Layer 3 of a small transformer language model trained on English Wikipedia (16 layers, counted from 0, width 96).
A neuron adds its activation times its output weights to the MLP's output. To switch it off is to set its activation to zero at one token and run the rest of the model.

Output weights of the MLP neurons that the questions are about. A number n stands for (n - 128) times 0.0056.
n13: 194, 143, 111, 96, 137, 148, 144, 90, 128, 88, 136, 106, 169, 92, 126, 117, 118, 134, 116, 102, 77, 157, 77, 141, 117, 182, 165, 129, 125, 149, 101, 95, 138, 101, 129, 173, 87, 91, 89, 49, 169, 138, 154, 153, 82, 172, 150, 128, 76, 183, 170, 157, 167, 73, 90, 99, 81, 154, 78, 137, 73, 152, 174, 98, 146, 150, 120, 156, 133, 132, 142, 115, 98, 81, 98, 102, 124, 120, 139, 148, 109, 162, 133, 71, 124, 176, 101, 91, 144, 122, 129, 133, 168, 114, 131, 141
n48: 111, 116, 139, 158, 106, 146, 120, 191, 75, 139, 105, 127, 152, 190, 152, 143, 132, 120, 168, 111, 98, 147, 152, 148, 88, 115, 159, 99, 131, 92, 167, 153, 184, 174, 125, 149, 129, 85, 109, 85, 157, 85, 141, 141, 118, 135, 123, 85, 79, 94, 147, 109, 191, 119, 128, 176, 65, 117, 210, 115, 66, 143, 103, 92, 97, 105, 114, 76, 148, 140, 153, 132, 123, 239, 166, 153, 134, 156, 129, 189, 157, 100, 182, 146, 168, 116, 154, 131, 113, 209, 123, 216, 111, 170, 165, 92
n57: 107, 117, 173, 142, 66, 148, 120, 115, 149, 161, 103, 93, 175, 125, 101, 123, 109, 178, 156, 90, 145, 90, 114, 87, 149, 195, 163, 138, 139, 179, 94, 82, 36, 59, 165, 64, 123, 83, 146, 132, 108, 142, 96, 203, 110, 192, 120, 155, 114, 173, 145, 112, 70, 90, 88, 144, 131, 85, 66, 157, 178, 94, 164, 143, 130, 145, 82, 147, 36, 76, 106, 112, 167, 83, 136, 158, 128, 153, 100, 156, 127, 136, 169, 127, 87, 148, 103, 170, 145, 43, 150, 167, 97, 92, 179, 112
n58: 148, 74, 127, 123, 70, 117, 89, 159, 154, 114, 139, 120, 146, 147, 160, 164, 99, 99, 93, 155, 40, 129, 48, 134, 174, 225, 145, 132, 101, 175, 156, 118, 115, 177, 180, 116, 142, 117, 93, 123, 194, 120, 178, 99, 133, 114, 54, 100, 91, 102, 125, 80, 88, 136, 71, 83, 103, 85, 107, 90, 127, 130, 130, 132, 143, 128, 123, 107, 93, 182, 132, 7, 116, 130, 132, 123, 165, 77, 121, 93, 145, 184, 115, 150, 135, 151, 102, 112, 158, 175, 94, 102, 127, 144, 155, 49
n61: 134, 135, 114, 145, 134, 127, 104, 111, 138, 122, 92, 101, 86, 114, 172, 91, 168, 70, 112, 122, 132, 136, 95, 139, 113, 88, 182, 162, 121, 92, 158, 80, 89, 137, 147, 155, 60, 160, 114, 138, 156, 147, 119, 139, 76, 204, 91, 85, 132, 105, 139, 102, 170, 118, 115, 156, 160, 174, 115, 83, 108, 78, 112, 202, 115, 81, 97, 113, 147, 111, 175, 136, 82, 137, 110, 160, 165, 64, 142, 86, 106, 118, 117, 73, 119, 147, 195, 166, 80, 127, 95, 137, 133, 158, 116, 75
n169: 120, 122, 110, 117, 126, 98, 91, 145, 97, 164, 107, 139, 186, 143, 130, 150, 101, 136, 36, 116, 99, 171, 118, 100, 104, 158, 112, 138, 127, 44, 99, 129, 169, 142, 134, 116, 65, 178, 87, 84, 173, 163, 124, 173, 170, 136, 126, 113, 140, 186, 101, 109, 118, 79, 87, 149, 149, 165, 118, 114, 194, 93, 180, 112, 147, 181, 179, 92, 148, 110, 124, 168, 116, 69, 126, 108, 120, 148, 129, 150, 120, 170, 159, 109, 145, 86, 66, 130, 170, 119, 157, 82, 135, 87, 154, 98
n171: 154, 87, 126, 180, 84, 81, 119, 93, 90, 96, 100, 105, 157, 116, 159, 123, 108, 89, 112, 111, 114, 170, 96, 159, 119, 134, 148, 115, 146, 152, 82, 109, 99, 53, 121, 122, 49, 157, 107, 71, 121, 157, 184, 96, 102, 187, 117, 155, 107, 85, 152, 187, 150, 66, 52, 144, 171, 74, 172, 152, 116, 140, 133, 157, 113, 100, 84, 122, 149, 149, 196, 148, 123, 109, 148, 101, 90, 67, 155, 161, 130, 141, 174, 141, 168, 182, 114, 125, 151, 69, 106, 150, 142, 78, 187, 152
n181: 68, 116, 122, 154, 134, 149, 120, 159, 71, 124, 101, 138, 155, 151, 120, 121, 92, 122, 194, 159, 99, 98, 81, 82, 101, 156, 153, 149, 221, 157, 209, 53, 167, 120, 104, 160, 131, 82, 156, 163, 135, 115, 113, 190, 140, 107, 170, 136, 126, 148, 133, 169, 69, 123, 114, 148, 107, 165, 56, 62, 107, 164, 136, 116, 126, 126, 106, 119, 141, 123, 158, 113, 107, 127, 101, 157, 144, 117, 116, 45, 87, 103, 127, 51, 126, 170, 103, 196, 106, 153, 115, 126, 127, 141, 143, 174
n203: 115, 119, 80, 110, 113, 129, 164, 111, 130, 131, 96, 123, 123, 95, 112, 157, 116, 61, 76, 109, 122, 126, 111, 145, 106, 218, 86, 179, 83, 187, 103, 106, 145, 96, 134, 143, 115, 117, 183, 127, 146, 142, 141, 161, 106, 147, 117, 107, 115, 212, 166, 125, 123, 148, 136, 132, 135, 125, 134, 120, 121, 111, 177, 91, 58, 176, 102, 124, 131, 122, 166, 121, 89, 118, 85, 160, 74, 92, 119, 143, 132, 169, 171, 102, 141, 177, 142, 117, 144, 154, 137, 89, 205, 154, 150, 133
n241: 109, 114, 184, 171, 102, 99, 59, 177, 200, 106, 142, 130, 160, 180, 174, 156, 94, 171, 104, 95, 177, 169, 80, 140, 106, 80, 126, 152, 72, 93, 172, 71, 127, 130, 107, 129, 115, 114, 193, 118, 151, 119, 176, 161, 96, 172, 177, 113, 93, 111, 98, 79, 204, 110, 114, 107, 112, 204, 150, 104, 79, 167, 153, 102, 85, 115, 152, 126, 134, 185, 138, 107, 102, 147, 121, 171, 150, 100, 91, 202, 95, 128, 175, 128, 99, 146, 57, 155, 83, 157, 127, 143, 109, 162, 163, 216
n252: 159, 168, 161, 108, 165, 136, 77, 148, 203, 110, 107, 104, 148, 68, 161, 153, 169, 127, 82, 78, 109, 109, 111, 88, 106, 184, 124, 152, 196, 157, 115, 98, 115, 167, 162, 190, 103, 84, 105, 121, 132, 172, 107, 151, 58, 128, 110, 113, 76, 148, 168, 141, 131, 140, 96, 112, 119, 96, 89, 104, 142, 129, 190, 112, 123, 134, 171, 140, 136, 129, 168, 156, 150, 123, 140, 110, 133, 104, 139, 118, 100, 154, 161, 107, 69, 148, 155, 144, 169, 65, 131, 136, 161, 145, 120, 149
n258: 75, 140, 162, 179, 86, 147, 67, 149, 157, 110, 145, 146, 158, 84, 174, 114, 135, 107, 119, 84, 89, 131, 60, 146, 111, 132, 86, 147, 71, 134, 136, 135, 175, 97, 88, 145, 150, 131, 112, 85, 160, 165, 119, 150, 95, 140, 143, 168, 148, 181, 134, 143, 139, 70, 155, 153, 88, 149, 147, 114, 89, 121, 124, 126, 113, 181, 53, 111, 127, 122, 120, 136, 102, 131, 98, 111, 103, 110, 130, 175, 148, 125, 131, 63, 156, 111, 151, 123, 141, 69, 193, 105, 118, 84, 167, 80
n261: 149, 81, 185, 115, 142, 102, 79, 112, 59, 34, 82, 103, 120, 166, 153, 202, 146, 111, 88, 209, 184, 127, 130, 135, 61, 209, 109, 143, 110, 80, 104, 106, 138, 135, 138, 162, 97, 87, 113, 104, 151, 159, 117, 116, 131, 125, 73, 112, 90, 118, 109, 127, 109, 156, 167, 158, 127, 144, 133, 109, 151, 175, 136, 132, 104, 143, 118, 137, 81, 112, 138, 106, 78, 140, 115, 70, 175, 73, 111, 85, 184, 83, 137, 100, 108, 123, 120, 121, 134, 119, 134, 129, 186, 134, 168, 138
n292: 122, 161, 123, 135, 156, 182, 128, 132, 121, 209, 105, 130, 133, 72, 133, 126, 79, 114, 99, 107, 103, 102, 100, 137, 125, 153, 133, 138, 182, 97, 187, 71, 131, 139, 78, 162, 96, 155, 137, 140, 115, 207, 81, 144, 117, 98, 150, 105, 137, 178, 131, 111, 132, 141, 101, 223, 86, 103, 85, 141, 149, 166, 118, 175, 128, 151, 143, 151, 169, 152, 102, 131, 169, 182, 101, 144, 141, 129, 145, 119, 126, 118, 81, 110, 142, 95, 103, 181, 167, 126, 114, 134, 218, 64, 113, 166
n319: 142, 87, 81, 136, 106, 57, 98, 163, 166, 134, 135, 106, 158, 128, 163, 139, 136, 122, 40, 98, 147, 141, 131, 125, 98, 165, 134, 136, 126, 112, 137, 113, 147, 153, 150, 167, 57, 172, 150, 125, 108, 158, 121, 133, 122, 108, 132, 78, 69, 89, 107, 154, 150, 112, 132, 136, 93, 131, 139, 137, 116, 148, 186, 125, 94, 136, 121, 88, 148, 170, 151, 157, 108, 147, 110, 113, 165, 128, 137, 128, 118, 197, 134, 131, 138, 100, 136, 134, 87, 90, 103, 112, 164, 178, 89, 129
n380: 112, 134, 74, 121, 76, 113, 96, 173, 106, 90, 91, 57, 98, 144, 108, 102, 81, 139, 129, 117, 148, 168, 156, 119, 127, 153, 95, 224, 117, 77, 89, 86, 125, 109, 85, 155, 69, 131, 140, 109, 100, 158, 121, 143, 115, 168, 197, 163, 72, 122, 166, 171, 142, 83, 142, 149, 165, 98, 152, 173, 111, 93, 91, 135, 64, 118, 107, 136, 134, 105, 201, 129, 148, 119, 120, 151, 148, 139, 137, 115, 78, 92, 148, 102, 135, 163, 107, 95, 56, 112, 118, 150, 124, 139, 112, 84

Each question names a token from some text and the token that comes next. It shows the activations a of the neurons there, in the order above. A number n stands for (n - 128) times 0.11.

Then comes g, the gradient of the next token's log-probability with respect to the MLP's output, scaled to length 1. A neuron's effect is roughly proportional to its activation times (output weights . g). A number n stands for (n - 128) times 0.0039.

"er", then "\""
a: 128, 128, 128, 128, 141, 128, 128, 128, 128, 128, 128, 128, 128, 128, 128, 128
g: 135, 139, 87, 162, 104, 119, 105, 99, 149, 156, 91, 111, 122, 214, 91, 168, 128, 148, 96, 127, 134, 151, 176, 136, 128, 129, 84, 106, 148, 130, 103, 101, 99, 115, 122, 110, 108, 110, 122, 123, 119, 119, 74, 107, 90, 126, 119, 119, 136, 134, 107, 131, 122, 134, 143, 72, 82, 96, 101, 83, 68, 108, 128, 85, 126, 94, 128, 147, 113, 95, 139, 95, 163, 152, 153, 126, 116, 138, 128, 186, 126, 144, 133, 131, 94, 147, 175, 138, 133, 138, 103, 130, 130, 153, 122, 144
Which neuron, switched off, raises the next token's probability most? n61

"tic", then "or"
a: 131, 128, 128, 128, 128, 128, 128, 128, 139, 128, 128, 150, 128, 128, 128, 128
g: 81, 135, 134, 143, 152, 90, 137, 151, 128, 103, 121, 150, 150, 80, 150, 99, 122, 114, 131, 127, 129, 81, 148, 121, 93, 132, 97, 124, 103, 147, 131, 131, 131, 131, 104, 138, 67, 110, 130, 98, 129, 139, 125, 90, 139, 160, 127, 136, 57, 146, 164, 133, 106, 134, 123, 93, 89, 180, 171, 104, 115, 111, 155, 151, 103, 149, 66, 130, 157, 119, 116, 172, 144, 128, 101, 86, 131, 80, 82, 89, 141, 85, 113, 135, 136, 150, 136, 128, 99, 143, 150, 168, 100, 117, 141, 150
Switching off which neuron hurts the next token most? n258

"U", then "."
a: 128, 128, 128, 128, 128, 128, 128, 128, 128, 128, 165, 128, 128, 129, 128, 128
g: 138, 194, 174, 136, 115, 104, 127, 137, 125, 68, 107, 116, 144, 114, 81, 152, 116, 170, 162, 129, 139, 140, 128, 130, 99, 103, 121, 147, 140, 110, 167, 139, 120, 163, 130, 129, 117, 135, 146, 106, 148, 157, 155, 119, 114, 100, 95, 197, 139, 126, 107, 169, 154, 160, 117, 100, 110, 120, 75, 141, 120, 161, 86, 124, 90, 55, 148, 144, 104, 95, 112, 122, 111, 115, 153, 135, 82, 145, 140, 141, 95, 123, 136, 108, 124, 130, 146, 77, 130, 150, 147, 143, 146, 134, 149, 171
Switching off which neuron hurts the next token most? n252

"\n\n", then "=="
a: 139, 128, 137, 128, 128, 151, 128, 128, 134, 128, 128, 128, 128, 129, 128, 128
g: 108, 153, 98, 136, 123, 157, 91, 157, 142, 117, 75, 178, 100, 138, 138, 155, 138, 120, 170, 89, 108, 148, 123, 144, 179, 42, 120, 179, 137, 143, 70, 94, 129, 145, 133, 123, 143, 143, 117, 120, 110, 142, 154, 145, 134, 115, 123, 144, 136, 119, 100, 110, 102, 95, 112, 152, 69, 132, 127, 124, 135, 130, 127, 109, 118, 177, 126, 160, 93, 150, 109, 58, 137, 139, 127, 114, 120, 125, 131, 127, 112, 130, 117, 131, 123, 116, 146, 102, 123, 105, 118, 145, 145, 154, 203, 153
Which neuron, switched off, raises the next token's probability most? n169

"or", then "al "
a: 128, 128, 128, 128, 128, 128, 129, 128, 128, 128, 128, 128, 128, 131, 128, 128
g: 111, 146, 90, 154, 114, 132, 167, 143, 170, 127, 146, 120, 147, 151, 155, 120, 124, 133, 116, 140, 147, 107, 147, 132, 120, 91, 174, 117, 156, 94, 132, 148, 117, 118, 122, 132, 166, 95, 137, 143, 139, 130, 162, 160, 180, 149, 120, 62, 93, 130, 150, 162, 127, 125, 128, 156, 122, 66, 136, 136, 136, 139, 148, 153, 146, 122, 145, 126, 147, 129, 92, 121, 111, 119, 145, 112, 130, 75, 124, 157, 129, 148, 98, 120, 88, 105, 127, 108, 153, 136, 97, 90, 124, 93, 183, 225
Switching off which neuron hurts the next token most? n292

"ing", then "l"
a: 154, 138, 128, 128, 128, 128, 128, 128, 128, 130, 128, 128, 128, 128, 128, 128
g: 139, 118, 133, 144, 141, 175, 125, 160, 145, 132, 103, 127, 95, 123, 116, 128, 144, 104, 102, 108, 164, 122, 163, 64, 188, 129, 131, 147, 105, 150, 149, 167, 124, 133, 98, 115, 145, 138, 129, 107, 101, 131, 126, 161, 130, 95, 110, 90, 102, 145, 134, 135, 82, 151, 101, 128, 156, 156, 153, 109, 125, 113, 120, 136, 103, 122, 113, 96, 143, 131, 164, 94, 146, 192, 136, 184, 125, 143, 175, 134, 140, 170, 69, 104, 180, 94, 122, 157, 87, 154, 102, 119, 138, 106, 149, 100
Switching off which neuron hurts the next token most? n48

"of ", then "S"
a: 128, 128, 128, 129, 128, 128, 128, 128, 140, 128, 128, 128, 128, 128, 128, 128
g: 157, 164, 93, 82, 110, 113, 168, 119, 142, 156, 132, 131, 138, 104, 120, 128, 120, 99, 99, 106, 131, 145, 138, 80, 134, 160, 111, 165, 128, 121, 108, 122, 139, 131, 132, 145, 160, 143, 136, 123, 164, 133, 149, 85, 108, 101, 162, 160, 138, 136, 132, 134, 160, 168, 108, 143, 89, 100, 150, 126, 142, 152, 136, 104, 112, 138, 129, 155, 146, 108, 145, 119, 137, 101, 178, 119, 182, 123, 129, 172, 105, 120, 111, 50, 150, 132, 81, 75, 119, 123, 184, 63, 145, 100, 115, 121
Switching off which neuron hurts the next token most? n203

"\n", then "V"
a: 131, 128, 137, 128, 128, 145, 128, 128, 128, 128, 128, 128, 128, 128, 128, 128
g: 125, 97, 155, 85, 153, 87, 137, 189, 93, 144, 128, 155, 130, 156, 118, 176, 87, 95, 88, 137, 111, 162, 187, 108, 162, 163, 69, 98, 100, 109, 116, 86, 104, 111, 143, 103, 136, 156, 123, 126, 162, 107, 133, 123, 131, 120, 139, 115, 134, 143, 142, 112, 103, 119, 117, 137, 158, 94, 128, 141, 139, 124, 100, 97, 115, 124, 99, 91, 125, 122, 96, 143, 134, 119, 132, 137, 125, 182, 163, 69, 126, 131, 161, 132, 155, 168, 135, 79, 105, 139, 130, 141, 131, 120, 87, 98
Switching off which neuron hurts the next token most? n169

"s", then "c"
a: 128, 128, 128, 128, 128, 128, 128, 128, 128, 128, 128, 128, 130, 128, 148, 128
g: 175, 148, 140, 85, 126, 119, 103, 88, 158, 162, 90, 123, 154, 147, 127, 132, 176, 149, 171, 121, 136, 183, 87, 145, 127, 128, 125, 129, 163, 111, 133, 74, 124, 90, 113, 65, 66, 162, 120, 139, 122, 188, 105, 155, 98, 117, 171, 155, 140, 123, 123, 112, 89, 163, 79, 146, 102, 151, 138, 155, 148, 99, 136, 137, 112, 102, 123, 120, 142, 126, 131, 95, 125, 118, 147, 121, 138, 121, 142, 135, 121, 134, 146, 131, 130, 145, 102, 129, 126, 130, 167, 132, 136, 186, 150, 93
Switching off which neuron hurts the next token most? n319

"e ", then "h"
a: 128, 128, 140, 128, 128, 128, 128, 128, 128, 128, 128, 128, 128, 128, 128, 128
g: 151, 193, 151, 147, 141, 98, 140, 128, 114, 162, 142, 132, 109, 117, 125, 112, 122, 168, 145, 110, 146, 130, 87, 96, 179, 124, 125, 154, 158, 147, 145, 100, 162, 158, 143, 103, 106, 121, 114, 157, 123, 71, 134, 126, 83, 133, 165, 134, 117, 79, 174, 122, 148, 111, 127, 108, 146, 140, 179, 132, 95, 125, 80, 138, 134, 111, 103, 105, 137, 100, 82, 119, 109, 92, 79, 106, 140, 169, 120, 139, 156, 149, 143, 145, 131, 118, 122, 174, 121, 78, 110, 157, 149, 105, 109, 85
Switching off which neuron hurts the next token most? n57

"ew ", then "Y"
a: 128, 128, 175, 128, 129, 128, 128, 128, 131, 128, 128, 128, 128, 128, 128, 128
g: 103, 135, 83, 145, 140, 90, 155, 108, 122, 158, 200, 123, 131, 106, 142, 76, 151, 132, 137, 111, 169, 120, 119, 154, 166, 94, 153, 160, 116, 164, 106, 155, 101, 127, 124, 114, 157, 138, 143, 166, 109, 139, 124, 150, 97, 133, 123, 178, 171, 145, 161, 158, 121, 128, 149, 140, 127, 145, 123, 182, 125, 107, 98, 208, 108, 132, 87, 164, 95, 151, 99, 146, 126, 134, 70, 104, 158, 129, 160, 128, 144, 152, 134, 157, 134, 123, 98, 146, 134, 115, 117, 130, 122, 110, 156, 126
Switching off which neuron hurts the next token most? n57

"wh", then "ich "
a: 128, 128, 130, 128, 128, 133, 128, 128, 128, 128, 128, 134, 128, 128, 128, 128
g: 173, 108, 156, 150, 167, 93, 106, 129, 118, 188, 141, 143, 151, 145, 132, 163, 105, 137, 123, 84, 135, 101, 73, 114, 143, 147, 117, 134, 150, 120, 125, 109, 134, 124, 146, 126, 164, 120, 158, 105, 119, 139, 131, 94, 166, 143, 99, 126, 145, 147, 88, 145, 83, 122, 66, 169, 122, 171, 134, 107, 107, 143, 110, 144, 125, 88, 122, 158, 156, 176, 118, 103, 164, 137, 93, 108, 166, 88, 136, 175, 136, 158, 141, 115, 132, 116, 61, 152, 114, 102, 133, 125, 103, 120, 101, 124
Switching off which neuron hurts the next token most? n169

"ed", then "ly "
a: 145, 128, 128, 128, 128, 128, 128, 128, 128, 128, 128, 128, 128, 128, 128, 128
g: 146, 92, 123, 120, 171, 188, 173, 109, 127, 156, 178, 120, 108, 160, 118, 108, 120, 180, 116, 131, 98, 123, 139, 100, 167, 115, 117, 163, 141, 111, 130, 121, 96, 120, 119, 165, 149, 126, 132, 71, 108, 120, 112, 85, 149, 147, 142, 118, 126, 172, 106, 148, 95, 111, 149, 121, 162, 143, 99, 52, 137, 150, 141, 133, 144, 154, 143, 136, 111, 103, 143, 110, 136, 136, 111, 128, 163, 161, 106, 117, 126, 151, 145, 110, 108, 149, 54, 136, 106, 128, 108, 113, 118, 102, 172, 169
Switching off which neuron hurts the next token most? n13

"wi", then "d"
a: 128, 128, 128, 129, 128, 131, 128, 134, 128, 128, 128, 128, 128, 128, 128, 128
g: 145, 173, 110, 130, 119, 169, 111, 136, 126, 135, 74, 135, 99, 136, 139, 142, 83, 128, 140, 141, 144, 158, 105, 109, 128, 125, 130, 131, 146, 195, 165, 155, 142, 132, 140, 163, 140, 126, 174, 125, 126, 153, 170, 115, 118, 185, 141, 73, 158, 135, 159, 110, 98, 97, 134, 133, 86, 129, 124, 141, 128, 187, 142, 143, 143, 145, 150, 162, 111, 143, 154, 161, 140, 128, 155, 116, 83, 169, 180, 93, 163, 134, 107, 130, 78, 89, 89, 115, 108, 117, 133, 100, 107, 141, 131, 116
Switching off which neuron hurts the next token most? n181

"==", then "\n"
a: 128, 128, 128, 128, 247, 128, 128, 128, 131, 128, 128, 136, 128, 128, 128, 128
g: 143, 200, 65, 127, 92, 161, 127, 100, 140, 109, 142, 123, 115, 92, 125, 119, 131, 99, 119, 91, 102, 139, 192, 120, 114, 108, 98, 124, 160, 122, 120, 107, 126, 81, 151, 100, 91, 116, 146, 139, 133, 119, 139, 136, 106, 132, 119, 118, 163, 164, 121, 168, 145, 107, 182, 111, 152, 153, 122, 140, 96, 99, 148, 122, 101, 131, 94, 145, 158, 137, 140, 116, 164, 46, 133, 112, 141, 140, 129, 116, 100, 69, 74, 139, 141, 128, 95, 135, 136, 127, 120, 113, 101, 131, 116, 150
Switching off which neuron hurts the next token most? n61

"er", then "iv"
a: 128, 128, 128, 128, 182, 128, 128, 128, 128, 128, 128, 128, 128, 128, 128, 128
g: 133, 121, 139, 142, 146, 70, 89, 112, 78, 128, 121, 164, 152, 78, 120, 161, 161, 121, 139, 122, 134, 100, 81, 77, 112, 95, 134, 108, 165, 116, 71, 105, 130, 129, 58, 135, 118, 130, 146, 133, 102, 97, 140, 143, 152, 175, 98, 114, 141, 141, 150, 110, 123, 113, 130, 99, 111, 123, 110, 101, 105, 109, 76, 113, 162, 130, 147, 126, 83, 144, 108, 124, 124, 139, 108, 145, 66, 92, 102, 100, 132, 108, 142, 130, 103, 81, 176, 113, 140, 120, 148, 115, 135, 122, 140, 152
Switching off which neuron hurts the next token most? n61